Layer 9 of a small transformer language model trained on English Wikipedia (12 layers, counted from 0, width 64). Numbers have three digits each and are written without spaces.
In attention head 0, each number of a token's query is one row of weights dot the token's vector x. The head spreads its attention over the tokens so far by the softmax of query dot key.

Query weights of the head. A number n stands for (n - 500) times 0.0064.
q0: 571510523622385494540490530444452520486564617496455422400536465457448525546511440402489382548480380474479456473598428559489513489425457517466528545475407523615498523549497594545527504443496437
q1: 548514375526511508528506488549471450469492549478596388456455525478594468503488575483452471435489559578523442501567378540492493585625445664555503586568491537584544511477519545490585567499611534
q2: 475552452410473477445490482558487507496533458500491521554492540538590469487574556526426595418557590547533575392546512495518431539642507566531478526538502459471592513622516543443477479608495578
q3: 583593430566616406461433502518445623407518516459473470539467525466471504446483405459428506458445506497501449474583447601492514423475417575541493464410411610515471477593485543573506515494482610
q4: 388427649523356540556484510472556429524508486541536571350461653429502546489470560463526538506477456444601454447472535537454548525472585444517563609533393538530576473455490485484634495385550524
q5: 550624381415496528572468448507557608486425527505517473597561466537497480426654361444633629381559534478534526516535538515409519553504515600387521428481625396381474347516507575569498610452520504
q6: 566545551500477467626629556556397586431587717492465487599651421533545559457439450505497580579392604452494518545547562504517523588409481461425455488431425543553462593466497515600507542498510518
q7: 608399506466591512407641489474485536472465553513503266556579504475390410526458537413547512485327533644559478523518423510286582562426513435526601442530454470548555435450498441553438485440497560
q8: 610445378533433473477516461551517581473504505454441563432518590475458549549408425540469494449455592446444528468250450618463501514550422649647497495444476592493470577515303580353512445425551487
q9: 403614426653445452475438550576493494421544516402525581399448644462455478456486557456554495474558437455594566585494445618551451462466477519497492525451500470528548495564467457480577548505550579
q10: 521504542541585516520544505432645540439476525612450369539407507540507505453511518493593486527473460477304541634480563518375565497495501583435555466488492574704506484491510576546470524514686309
q11: 594619464476626441546543421442622436439481535547505438453357535545395419481461383588609667579490553595654477700504589504440561526460563451466509465465473520414402504459491583528505616434523461
q12: 454391624522531385529451561405478460602447479522390456533501489438479592538457656493477477486420466521458496512598557535627469598400384479537628472541559518650549374553473479366499624633502507
q13: 479395390627463417510532461403466449539627502565585454435561562395475462465472507509480594525379649434550580415498524489569398611563476393533477517571595427586446453531497428543401505630426482
q14: 499510440553560511434527577402564578488532431423505516452442563467477559541502508560505529451478341489646472507573464494480382645429468533540613560550462523511521449575461397418568451515543486
q15: 404543408555464592625474549464563495361493435354481496466466519428564525498457536493600500497497472480566587558574458565545443470483480558519550501601455523346466364541560390385509549580547499
q16: 424493522522446506565308641532512505598467474448511488481471545471491598601404442513555489537450367510492534540486431538652447409527508506507555470475462503537611536392502454440588477527625420
q17: 537481545418450536563538475598456477583530519575445471520600447516596439481596492493467482549548551476477503459486578533458624414584499540524519428532553612494504555604499545567403475568550416
q18: 517517461476606563520414463412557556560507540306363662489550541536332531518584471559528566474513474558660563426482644509448545578544474463594560573533515657494390489414457412506554473504377508
q19: 501617589541478540608495450558516532397441385471434523622527349564546503465643430571492521390563463553627574525586438457543576344492441346533477469540575548577438549488465523462542540350457511
q20: 475567503411474520438568405533475484434506573564618663380415565459529421503607370479445564446477456488471433467439517475478505481480599558541322540531557468547534512547488474573455494392391582
q21: 427454360534597494580510569512439429488464615442424414689507489593539528473505560471409336490452358433555481500549545547619454677487416335437558543480501479656458539613510307417443576465548492
q22: 482448489458572542582445581494540534556578557485522472479559388528445521456476514431520447559459575493443367569379584453493611485570492490475410579525386527454384586490498520571579537455427506
q23: 537566423597599613405523495557599523555428429397496582460327585441470554543432511496508407336608366556370475472357413395441568427619632559411419553357686663408436562433470459571420489408398447
q24: 546533547507441473590457564511481420484577486636558415487398525467475507502275498451520662463454563544448505628510480544538459512504595445459385574430484576442484466493505473481567615557342544
q25: 420725459613412573376405449627624504581494374496546530544471533551501523579638382425627495468474480601608585473443479466475516547517529488503324403464728611486402503567509656463539499408287470
q26: 445505578513529528550435483493589622426487601626469502481491657613610593633473509391466466406580516575419468590405452450470492462577549447619462491524439566435449366455512524506596543507549547
q27: 755514377659494521493414622488666520582348520579460234579404526686561455634522537400544471441382571600366442497428460486383513564564402638586394509465614504433575475616550581464534524366465419
q28: 511495629465591466531499552519444441582570560597466490615494499583480461427559538424442506633450403564476598690507483479569510389367551538508554457460397601596349555505565620550487463470443576
q29: 567505584579509463426455421490480541602328613366555464438607485431453575678461392473469553543433457447553462484527587673420437490496479441498554448533432465439523462603514500594526452478447443
q30: 487355579542501431510455520687590491533708485620502506501547632542458366553397505434523537608424472526553532432473623621593478487523579368648592506497557509556439538426596569498510512481519468
q31: 338486409507596529641493552368581028327558412689453424462553544350485533387712572346446694408538500437404514626646564389555264430453573588622244734529542608457488747456449361631653418561433375
q32: 598442537472465526601596514472553551434461605528402376492547486481514457444441521566509420538469407449513463565488528390421526530424563403419596484482450557413426480522457453536426365511398473
q33: 543505510489585523607601499440478436410503516577419457516507493472487550388543548484548559554409500418475437499418614466487506604477472553528549589515443609493460483377466497538585623434738494
q34: 486548452602533482498520543554472579440410484475473468472400599555477449554523589435453466622548511537488471406460391560541452575601460528599478493530506541454468616490494488486543496602696496
q35: 555466460559424487601516552431536468466497593510434447512566514490561511460423593467416501558414468462468469464451574589473481532524564560447650448463408515600506611443461511525481471512421539
q36: 486571578414609530557520561569487476530536551608540465565534484605483556490554443579543501624474482446518465545599579389496551501343428483405499453478432492547425429539509617531493435502374511
q37: 524429617462315453521560464554554444532503503549361557521456513499502475471416547560380512521443646562513476378532457476544438558575569486512424458574445505444493591533461518460475502547447519
q38: 441429565466444430448538453409520475502626459589572468445509491493556441537512600459447595597496532576455523437519483532457469539509487444521525507502523503497469558509439377413404383572415517
q39: 509435498482566447555487607448653438537485408555491536493579630549567489625484603505462313467591614592523543562334508436453546517464586433456475416405473559474405468407547524383545438396469498
q40: 547326552510468503577555482430481440425544511572498563534489641478449483560492525490481566573527536432500492414390455597558442536539530515404553508504314561614509533488440492426465422588408506
q41: 461585476396630467531370505531496560438500572472536479593580519469430441508487423313526473428539326433643404591377430557476405538396487468404545552421483512438488453490522484524590438375567510
q42: 529569564627558453511451449527528482591643509620467538430467431533384511388451501543361621513485468594643578484474478505585540490445546498447451472591587454332423519603425494512460442630379540
q43: 413476471410493607525533407626447506446517417443356875440497639425516486400597600522584564517422448417561506490473490618437462506533475539531492569364539542522364447437568457642543561371533534
q44: 445444408469408444488515478523468499475476390411562312552479439510534475574506513492497545420512507406463502385475570476504579412499482545633449572476498509543569469592536520508599486491561500
q45: 484583497638518450307485372461567441512528509548502508589388675522554491549556459549523455517506523409574441487354469502495443539505497453440503395523397453582480553547535523503550517464400415
q46: 467437426487573492558421540368442513449521482549350558475403580445571572459393540424522527527533362429518503666492352621472402466465521459470522611474377568478453438507486442398528520482639535
q47: 583475563475513555500418523589472410396453668495497488486594574430513489397445518465583425471532366543483568586449557528648578359490614514469458515570523437501478435504494561525450462392608534
q48: 386522490413538540622371519429579495525551499598539310561568657661535559545528411508438384389457593651505452478579394479530392435520463500573427398385468565581640579555569619633597462484571627
q49: 578566417451571478464531575308515552596405520587486400600487397515563520551497472565443572537541477505502555312602475507609400494421502523510504564494546440386512575520559448483466418487437486
q50: 435528364539514296440444551488402564394546504533527519553513514410433627486608399461510385576521483383414585503453504545461572415518493580516510488539459519640387508450453513585456556446609434
q51: 432486521583624555472434661452408562562435515638519544467529452457458498633391516511547297459561460444414494529554538532479581452416470613495714377612514578481587638676393529567572521563532389
q52: 605567389472418538440400502496537545527520501547533420556638586641530366521500445480401604379615481522589551477440610511530478506582506612664554452423492602494526623575486512577492425605424457
q53: 478588564568598471533588609534558455514546583500594499610531489591721518602522560480436448548536548596460681464538481573610532436579295586430547460502454543584532559572675509544616571526494618
q54: 550445444374422397349583425684517465497326451352474583604585331584543530377518307615562544469621391505436545434617532474474423476467523490538506359397419437303517450419520504465440463506427580
q55: 460338501472471456519498523506523483589533570495419232595351357514490592417525548468578614561495527559690506571541425341411604466428637472478447440495469513427609417450647537515457392469482525
q56: 624379649590453579471596514495676622662427468437524438642445542740555575570478497469379347504516478514511503517355340454459562592465477256393254468593512471479548391566596593611351591316401384
q57: 537461639588616491440527552382496546502607398532466350513429492554523488454562524419498459564479442529384292454640575425410425446604456372523520434385360536559455376443612524520464487501438534
q58: 637395490537441641461516436554583605602499528389451426553569343583478495517527413532498533511554389362494457333426393553466424579482612663387581313525459581482503640404538409459369579509522485
q59: 527539486403307453348750494485515654405493576574339449640550495525634435517470460491640418694308414387440461496518645498409412537592439540609387676722219522465409398319365559786189568550661524
q60: 479452540404478559460408601427412553483493518464557424496435518367410393490494585571466372448427534445583415364504522464397381433446339609593491598443524541545530516521594493468387500512412448
q61: 547466564557485520369529334566432515558484507508456605493575529536438537442647511437451593479467586563652486641493459481528504503406504428386432498638560440526542530546522435410500523363415503
q62: 431425578489551384592492576582501526481615391559525347504612555532424615379553427582476560538477418484536438480468430519467461577575535429612608522489338499676495438601399320365548476509613574
q63: 373561517497574515441380422478544431454476490495510482525550394580508506462531426397680516532445514524516473517533401535467572495450424369530469318503479520525485435498562564669474640517537492

Each question shows a short text with each token's key, already scaled and adjusted for position as the last token sees it. A number n stands for (n - 500) times 0.00063.

Then comes the last token's vector x. A number n stands for (n - 500) times 0.027.

0 "is ": 486519480509515511542506494466568526567486391367415675338540641465683514479483552499526501609500524468528496499481481527505524532525498492536528507543525495526504451520492464525500454507523539
1 "chos": 500529499541588472507490489462565484548466390461455612397586603459589511429525466543503580461500480457535583522514510523518529563519468476541471520530562523529506423512486486511496488515513489
2 "en": 507540530498562501515494476519538496485507390454465556447583704497579476464516425537508618463501516493515514520527482519521519547539544496538511546527523479526525414507510500524485495510471530
3 "; ": 514511470529506548521506499455520523527531321385425617364544715460712497478491542505537463524500492534489481519528504523487505584542481478544538509555509493523527445501503514523497479522501509
4 "altern": 520529470453519472506484443526528491495435393463431595465567683468688506491524440535447540476501518580513526542469513504496503549535519522521551510536529513493520442491518514519494477572483539
5 "ate ": 506467506448472504492478459471521497538445356411506675422596665469654476472472497479544533523500543496447509504509526529528505573508596479517479522539507515503494420504485474498491505470537522
6 "stro": 450466462446475479473473458538509435504393400521405500535589677429633501471527469523449593411501497522485466531430449493481528522498547528509533511462488541465505441495501515536492515473489478
7 "k": 459488492482450492492487424492498482559417340494467609485597655512563528477555467552451608452500471503479457531488465482481532527521461496516527497441435509521515448509496481502488512452506532
8 "es ": 477524524498513491474484487435488486548442318452581635379517671493506519482510512508565534583500484491535503495543466494532498605549491475497505519514478530526508469503482427495500441396512536
x: 548477528404446470560535538479473522620471588756510551531569438555599468402552553407496535455446489419451464457464523512390538414460599534554438380430490550409454587519559513546425485500391417
Which token does the last token look at most? 3 "; "

0 "\n": 496513493496504511528508510457524518513513376423408641414567661440710514482501549490526482537500501491521492511477476513505541521514519486537534520528476477533515440514490496515500483525494545
1 "| ": 492513497505503513531505502480521525482502381398376661411494647462768505491493575505540489520500495501515507498478497508517531557496526503514527530570471500528511452494500501498499474527488540
2 "202": 513530530487494467520487515482518510478446344493444625471564559458663514496522467518518484478500498507511546518469461501466522607504522473514503502511509515519506416488482500477497485536489542
3 "0 ": 494482466496468515487519537489497497468493390484429543442486604500675473519473496508598473529499517499501494495506495509488496567507558489506498536526492541510498484489495482482501432464479529
4 "| ": 500486487496512517511510496487480538434489434449418645410459628519715475511498546504556468529500501501503499506511509506516523573496539492490505524589464522524505460481508499464502464496479542
5 "USA ": 491461507456488508464498493442485501449466418483486584457538663456643523493495452504499479524500503490489497520502500504516525591497510499508589520527473539502493451481474483502505485497499560
6 "Har": 472473474456468492491474453498503466471443395509434554470572661514526510487510444530481544457500506507478467527463500507497547548503575519506541526560488536486504464484502518499497480532477533
7 "ris ": 460512524487474471470484503461485465450504448493476523503554686504491542483482448507491527488500470465494460504526475514514518519497510510514531516509516563513483452499481506522503442472474536
8 "English ": 498534511504493484464468486433489548458462448484491565454523652510571497511468482497522553512500461482528476501520452495517527533493534533504514537572510533520494448476475483485507453491500532
x: 534523552313398519666471478504550601483498516752555454602595340594487358545561483488413464475617562511456494320458454488573565559570417464554467401468484497412519571489522577468387655452386472
Which token does the last token look at most? 1 "| "

0 "the ": 462537487510554548505505490453546512547498414398383575360593700449639496506492535522478556576499517488535504492490539505536538526512496512552546524515498490545510452515471431520494451441540529
1 "Tal": 470516523529563471473481453555496452522428401513477473490589692485579512460513450538446612376501451444515579500518548534556538540492556559522556536563496532478513439487511489530496512516476517
2 "ib": 516538511480529457509472434551512475478412440504455524473589754473501514495519428521438596445501441496519583514509544530576525571515591554527559516567491548476512442507498507488504483528486519
3 "an": 551522506450556487495475450537521467468506431491507494461608750509510520472521445537358614388501497519515557532530534515555526528514497511540553520508509532513516447517503479494497499487489499
4 ", ": 556462492547475545511489503429517538604488402366461612332571671458599509516482542519520510569500513510452488502567512529484538582534478465534539494576502495543510462531492479494502460499516514
5 "he ": 492472519464476514471475468410535482599506340386506651407535628461478527493484495494467595561500543501464503534536539528525520619537477516545528513520549514565501447530463491527510415464500450
6 "ended ": 485473514455476535533467457409525499568564259322394728350556615462639485483489566508517465605500522486477484526524564514513503590504527500527520501544502487533509441510489493514492472529529476
7 "up ": 437503529473451486513464449405527471638537317341503709344627621486600476489477503517486470533500491458500472511569523511486501570483482462512520491564468489535502460493495471488497506487533486
8 "in ": 460502548504471500472477446371539430607497335335410594366547673471567488520488519505483510601500445486513445500504586501484515609468525504503519498586499520546503481502491463532500505412523464
x: 543589546397457436426648530534494567582349434845514440498394465567518454509577527464502520559402474537492456515415521600660534327600501549428417591554489523526530523536467453493459571580493399
Which two tokens does the last token look at most, in order? 6 "ended ", 7 "up "

0 "ush ": 452517494543544523522504482442542505579538379368471648381564620455547494482482515498472514554500530474549525502467513533540549536498453502543535502526513493538512441518486478511502486476542495
1 "(": 461502482517523526526502482452535496591512377390480582347522707503603486495490539519467532493500479492511509515494492515504570488489448486518516534571506461527511450494492469498495493436509513
2 "200": 514532532490502453531479500442529427531515394500455514428532597467578506483489404542455551451500482500509552537461476514459526567484512477509475497567518482532502414491474472516498458455514515
3 "4": 539499513458491468517480502520555412545506497487517491442507625479596483515501460541440644516500495514529545512481523514499510527501521479508534519597520518507507448531488436480499511447486486
4 "). ": 501489499509512508521506510482550494484553439443428657354493659515642498508519529496488488578500494503495495524519532509492480594559484472532513514600527508542532472520501481488506449483505512
5 "In ": 518496498428501488500490457434546462582547376396430630414515658488570464527502551490512480583499557531465492528492570512511534579498499497518527512562516533540506473492498493537500494462494452
6 "this ": 438490507484464466481501441421522447565497345493461600424537594511581472509490481503479571517500520463507486548551526489523508557486487497521487500509529513555511459520476440521495522405498499
7 "land": 443486494477465482482458453524520468533402396536488575459613631486656495518523417542453630471501461478486461508474439501466525536512543494522542507503510522503516465504498481504499511529483478
8 "mark ": 486530519495469450459485474475502479605532369457528601386537658503459459507468491490527548536500435493520478499529472515492482597512489510509482503538533501548515482517483461521501452441504519
x: 435547546478472475445600477430454549570443644851476455403636408540500412443475619464414578470468542459365530442449508554638606401519632493495460457504544446410454553502641535521406513499447520
Which token does the last token look at most, and with what share of its attention? 5 "In ", with about 80%

0 "Mar": 448507525558553484510502475540545500526465397446399539451622686455586536462513447555493573472501502424519549490506554551551500551536546550548555524542511541482505435500488531537491492534486550
1 "gin ": 451549471519496547484501519487551514537494441451503627453539583502503531499459462507520520620501459532505547521490566529503500575530518498520485502491558547497479434523446479502503392443509564
2 "of ": 494529454474533429476485453498531466588502406492421584456552597464499492532518489501509558607499444482526585524442569521567541550500613544521491518550485543503504436511479479538497485450521461
3 "victory ": 552489466475499520485481481469561487619473408403473691358574613503537511470482551514468534540500465551471554534514535538522498574512439489521489510514499494544521447530465476505497480480552511
4 "| ": 557468507488493549505486495455503511546462406335396696367444616469743488503475626498534526583500517511496514504499517511495517601490504509496482501606431479515518415514488484493497465493537523
5 "Runn": 496454488417481475491462442517523491518412459521518623471613636491665514464536421551495553404501535556505491548451519494503546560490480504498519522593463509524504422479481502509492532516501562
6 "ers": 468477473448456493508456482548542462567449283510363590402598703489602499493499411531439559445500501525488471523450463513454486598518546459540531519530452537465514423518503479516492505506504464
7 "-": 524484482483461528506490483504543458499443310467351536469556654413551510511523430575476585539500495456455460516462482488483492570545564484543525497460537509477501411513491505494487459521530529
8 "up ": 496543538507510488472470519501511479607485414432502639440610572509656500514471467480550492609499447523518451485538390501503466578503491440504529484470468548493492465491468422465498460466531545
x: 468474591515546482543480429503558575581491536754554434433581429509561414444537489489448477569576518489437487419448525494444551473547549447496460403505541477488398507526458581448456476494423390
Which token does the last token look at most, and with what share of its attention? 4 "| ", with about 100%

0 "an ": 473530482516540532508499500445563522564499409434454605376562623452622510493492520510496545588500517474532508497476530527506524520517465487546489503514530492541514441519473446520503447475541527
1 "anal": 452516511533559464467489445546523489544415442526475567487608615476630528481531519529432603423501457455512580497516544529546484504503511519528553493468515515491516465498507508514490558565488479
2 "yst": 529530517494547488496476460558521480485422428500444580520606687487637521471515439533433591459501445507511557516527511522518510548522524528529519513485536526492513430515503502514500481518503555
3 ". ": 514498475515499537522502499458529529513538381417444709368508648472649502494498564481534466588500483535473491516500526532486499576541498495531518497593504484531525456508497515529504477525514515
4 "The ": 511479496500521517488517468430527507524500376422402604402554683452690480503484517508513520555499499512479509536533516489521512567510478516524500516534468467554514460481482453526494441437534540
5 "t": 478488480464465487510465429495506464526430326526426609475578670481558485470529438534431587497500490558511499547473448526504509578501508499513511519502454509519514430475496488520492504456482488
6 "elec": 442464468452493491481470442575502478465426415523456597525542691505612520469529482510480594459501512498497458547468505492490526563503547532506509511505523526503512432494499482510494500504476559
7 "ast ": 431511534497460491437469443509495531558456392490597600432583669495617492506525462487510537452500473470512487502526396508475508516513476510516519485467513489562498509485463452499507488447518495
8 "served ": 486506522495484507498467463463516494544515286331409703355555624495645495486482551495504480574500491482518470509530562502505484585520522497503515508552470498540513439500502464516498448496525492
x: 425602504450462457516690384532626613589427461773487415503595429542590459372659538412474616490548529536556395539464443597456609384566462567467498570520479412465478463613459537489330609595478302
Which token does the last token look at most? 8 "served "

0 "as ": 472513488527540535550507489458548492565516349371406642322561692461614485491494538518513500584500524472524505484491486509562575532525504497557547526579528493547510438521507459531500487501511527
1 "a ": 467544468508563558520478476450563467556483345410406626353615684462699494489479472508509547546500472509507509495512533529566544543499510522551509516509488505527501441506478447520496482450523530
2 "pre": 521548472488536466464461434554536462563416411521441559485630703480619497493519451531462585403500434471509558518509532555531489534518545544547522514510495549480512461499505503536491498517503450
3 "l": 563554482464529472478479430521538485526479363535422537456600720460574512517520402547439576471501492533497544530497534519514474513541473525540542505525539506510530438503507508546491487524490521
4 "ude ": 578457468470469512460479466473535468586438282512573657397593644501509507511487479497482547551500545507466513527514492517526504570500526493529531476515525533491499451523470409498494493437500515
5 "to ": 528489517459499522493466446419526479602496314351426612354540673422541485529505511508498526583499548528441498510493555516520515561526513539534514501558478528546511442507506467523507457445541463
6 "F": 489439495429483503476455444517520448492444405527456498461596709465582525480509418552448598457501498518495451521424510507507515536499562529494539529548480516494528427463506517536490511536500533
7 "ox": 465500460482484485488476457565529422480432476545418558495558719521611558470536427556445601507501473475477440514462499497486543598511557481508520513539501548487518446491489502487497511478503537
8 "'": 513511494523441470505472502548499446452485437505393486463561727517558519499527419565480554486500476457474504506487507479485538547526496541529531498536526564527520462509501526510499447532497536
x: 537529488495495414547428454494558473567495511530562567399513410571456520510592438512500398528553495561501444461505536360549593387523613353473311574450465501387568466610672451483532615491555589
Which token does the last token look at most? 6 "F"

0 "been ": 468520460515521523544502488468555516582482386383463686346533606479572504490460564498503530585500525468521498492479493525544526516518473504541549495538506492517495453525497456541496484505515512
1 "a ": 475544469509549538519481483465571468559486355413450624351591632461690482497466512497529530543500482497501510497505534525562516535503508519543512499531492505508498465502484446524493485488514499
2 "member ": 520532460496540519447490475451537492577507363467574638424590563466571500494463490500425537480500426539494580543487547527492498537493444499531544456476550504515491448513474463540497473492509501
3 "of ": 523517457475506502503492436431514508603506324406443658363556569452646460529508530499498509590499460514484535526459523528552540544489540500520529488560468492539508469498504459513498527470513480
4 "a ": 517462517488521514484466451465528448542477363461440629375596638490644498479490469511507502521500519530502507547558510509552533577478505504521505504490445524516487481494463448512500489437519511
5 "ter": 475480478449474474468461440538524463523374360526484584470601623471565494516531444535435624474501551539502496543467464516497520560511561521524568513504507534479508480508498484516493517496474461
6 "ror": 446465490445488477474473448536525435490446458527484567509562663486633525481534453531446620506501522488491461530466505497492523587534509487532519495517547531524524435530502487526498502524482504
7 "ist ": 423511559486438481437476477428514519597513380480555567400583591486504492513494467504498538491499465453509467520547413486493498558499493503523499506479526516549500483515472448503500455440538521
8 "group": 512507496498434494495477462505518455534454438490474529439615656493608496484526445556411604469501466462470422506452456489474528560494512496517554515500536524526512458508488450492495493512493519
x: 487565535442493658397533461576479620556566619471753504345622325547542423450571478413503526500537609501386389457468433547566596466475561503443374559605455514509486602593529509525517566476499491
Which token does the last token look at most? 1 "a "

0 "at": 458505517523540501505499478530530479530516446479461537458602711470612511483516450541454638460501506467496526491517539538555506488523519525532524520518537499541522449505490478503503490501489522
1 "app": 470531519516540477500485478547539489511477480463450523469596711462577506497524458542499594484501478455510561494529550524547505514537516528524534520523528536513515438504494499512498467549485522
2 "a": 515520502494530501488490480521545467536493407480408502416603724486671524478511471546454584470500470488519526516520511525508520532530483483535507517524512517527529428513503493521500479520488505
3 ", ": 532494450522482544516497501442521528590499415372443570366566652436611514508481540516518513552500475535466482507522523525495532550525467494530530501566496491543514463523497496514499474503519518
4 "an ": 498493489477511508530501494421559483542488374426432633410535617458658508502506500513505521611499495521479512535494537494515513578527474484535479513548510504534516440490483445524504444454549501
5 "an": 482494478433502508501466434494528457507488334477498535451547660494568509460525487526417568465500509564494495553476503507512524551506514503529546519532485510498517450499517478527489520477481478
6 "on": 459471493441488500483459471515538442512501394479517520459597685458604522489520478530415601428500514525486458520478477502486502532524556489539554518509502522495515468516512481507492470508496461
7 "ym": 459473490481491485479481471521531426461504480497498510523567696442600503508523442528450574463501484471477438512472475496469509533524500485518542485528550534497514470497524509503503462517471497
8 "ous ": 499533552505470461453489457462507502534488409480544542444556650475523492506486495496512574501499443496543495508545447492507487526513496534515480503487546524552495478511487450512495439375519535
x: 512484563412455463436537575459600562568420385921546497468641427554423394528512583468523468462529492449410473339461609422543595444412576519541518482466542441394479508520587453511377511449455504
Which two tokens does the last token look at most, in order? 4 "an ", 3 ", "

0 "á": 443508520558566490497483469520545484557471423455459554415609656451630522455517460546440594478501502446520549490490544549562511508511497539523496497510511521499491419526477484513494476435494545
1 "nam": 467529514525567491489480460513532483519460445457423504423615684463668532475521457564453603471501466459517564506510530528551507492534526527537552510525524526503508421516496492520493464506488526
2 "o": 521526502493555489488481473522549447531480439460430493440598715477597535465524456566397600454500456495527556532506515522507529539521477504534530512510539527520510432521492493523494485451503491
3 ".": 595497462491513520502491503506531493568471403409386632403603627471707543503509495535438550555501478516497518519497524520454513582532497500540540503542579524513520450530492465496501482489544513
4 "\n\n": 520488494508488529512500492448524498517551365431427723375562668451771515479500588481528447535500500521467505516507528521507507538533511487522501508569472472549531460512493519530501480531519539
5 "==": 510485510534482525516494514399551503497529293394348655350493667486837506523504542511513450582500507500474506530495546498488543525499525481523556510521534482532517474506488486537501534522506486
6 "Ch": 466452489442450488470476447493500450468444394513474593485578705508674519451533465522515572460500504510475459538452495520490549555520525516508504523564510525521522448465495539538494508532487551
7 "arg": 458473472475450490491470449544506474474471452525461561510608683493631538465522435533437596428501474455478431531453495499477519550510513514515536488524530544520515431483493518519497508544470523
8 "es": 516496492504429482498470456539490474477444360505466604451582706502620495455530494524467602434500461459470442503483447500484548621535556493525495522551539565517519417518499490503496513537472493
x: 515501432412451628428538444496477641474524596469550506352723444608441469495522493445524483489565530418430433470459561488551508439508436512389330569474446552393466514606560532595436450495453582
Which token does the last token look at most, and with what share of its attention? 5 "==", with about 80%

0 "was ": 486515477507514516546504495468559529553504369379436670350511621478605509488469559503525523590500518474515497491469484525524524518523491497545543507552509492510495460519494463533496452502509526
1 "then ": 477528456512516527542493487453542511556536356390476688382526595466545496487457529480542508583500490481490518497476506529541519524523473501542530495562492496508492435523496480555495463509503492
2 "played ": 496515456504527521538484487433541508568512341345412635361559619471586496476483544511524518560500480518504543509482521532543529530499492500539547531528489486525513452510494466510497477508528494
3 "for ": 526506452467517520522497463414529504573537376348434639374540594458589470517504532502506505613499462511483549521481542524535538535496495507526533501563489498534505469495499479513498504471529473
4 "one ": 537477498425507503488485467426541405567482363439455599443583598471564496474503454517476510553500529527504536545528520504521522555489486484521503504480534530506492457497463449516500505424531493
5 "year ": 497478511453470504485472476437521460610492345471484608400572543542512511477464503510482539545500561468497507521538492519512500579473505466517533502461495506503507468505463447509496502452521482
6 "at ": 478499524449482505503490452406524469603534377385511643372551565479546460540497498512512502600499541490471472508494552517529522531475517494501505504582458504542495497495498462495500516457518469
7 "Dor": 479472493468474491496462459498498446472434398512440538454576664502586540463508438532462578449501480477485444513464500509486525559516556499510538520562508541486518464494514533511499492538472505
8 "al ": 506533518506477467463483485446485456443554457494509553502560708496515556476468404497489523523500463472522469497534479512517502556508521505514499509506546535527493456503474529528501432488501545
x: 570463500365465514451465488524444486545558546756448451503489423569411437611492444465413470343518578565477509407446599322576559412596491518515461376564512507412500485542552476530349472508490408
Which token does the last token look at most? 6 "at "

0 "the ": 452547484513568560506506488440558515559497391371352595323617752435676495508490544527472570595499521485544505489487549506546548532515495516565558531519497487557513439519464413525492438426550537
1 "event ": 431528477545552515468497474454566438677439363436547665350583671466594508477483509505414502567500439526516562521506582515533568604500371456533593494452508495540508480543455420509511491438545519
2 "beginning ": 497518441517515531535496482443574478672499296330418819303579687499615487495470568510534451616500436533509527517495527532530541590534496467544543524527505488533513441532491474512492439501548522
3 "at ": 548506435443511492545502457397549419675572313311493699309568637458567442541493513508506486648499455489488594515476567529583563515477496482512517519584435500554494484502510456506498505417535472
4 "4 ": 528446501429463503467507477398486341513393353425503627537478690439562460495488414505563519609501549490502524519548501522545584604448584517513526537498526550498475447481456489520519528377530454
5 "p": 498464443458467457534497390517508397483342320541446658455538723532519508472527468572476619516501508540548501550466501506561555656514565490510543533588417535483523418479479477506487527468460497
6 ".": 381502465451446481523524492493499385519344322507457669522593577501683598511541438573414573527501525472468461533466490482482565587485465473529552479475574563505496445518477447500502529481521488
7 "m": 525459451491455490533512467527486404441467390591443582462581722518532579456526406573491590555501492449476478508468514506490494666576496438514514498537485515482542418488486512506481415503466566
8 ". ": 494539526496453501450484484506492458524565381439560733345509763554625545473469527463559520640500447455528458494525523534507489681558488475497494511649536501534541422501466511540495458509496533
x: 414526443480503494564448447417408509558510519760469476460618418573447448540498580441516469390486496571497467478371554546521561377578538498489452453566465461465462502518518541582453511525494482
Which token does the last token look at most? 2 "beginning "

0 "ers": 450505484515540515466503465497568516603496403478401643349641774465737530491480459558419585478500513473515501504493552535512482517556457494564542526552483484529537428522499465532500439541535532
1 "==": 458533469504542509512492499458551515514524338412384648362594670480900548487505500539490540579500481500523490511467516521488537511536577473576538510527583483539537389524487461533502502581546495
2 "\n\n": 499520458507519535504509500417528495516553273418394768377588737414892518475500612471539425549499494508489520515485519509522536510538480469548525527527448474536533427512491499560497469515516547
3 "| ": 551494495511501543515485487473502538457425257371278786415451732462973492501487590494564510555500497537498491498491522529500539620499557545518519524564493507540512426496497515508500465548471581
4 "Year ": 544451526473453526488504532419495541494414245496487861423552526529790525499496554491561430537500546482497521505506465515460506652506483444524547496463475481556499469488454494463508423500501586
5 "| ": 500467500551510528511515530475509529412462330410281727407386637477909455548439599479588534595500509479518510494519539502489490621522569513497470512585498503517512405513499505511495430529469572
6 "Winn": 434461479429463481476469461526498521480296352513527639504592707497792467510552487526470572359501526528488452524425461498465603567489507515502561546587494521523515443481509497499502538574463528
7 "ers ": 449538544494453478453465504469476560482395220487427732369578675499500494525469469495532512526500482419515493494538446510516495647529574483525578519481486574511486432524462453495505455492498557
8 "| ": 491521489495507519487494520458485536428424305349261687382417689440834433562462593476560546592500484489491527507522505504497503580517600524493478506607477512512502394500509463498507428520497536
x: 464537519411474603568531452606525598528454411603438377463697381558578496343494519545522490429527542456497506512436486541679575484558423473574485519441487531444525481507503562342527531599389423
Which token does the last token look at most, and with what share of its attention? 4 "Year ", with about 90%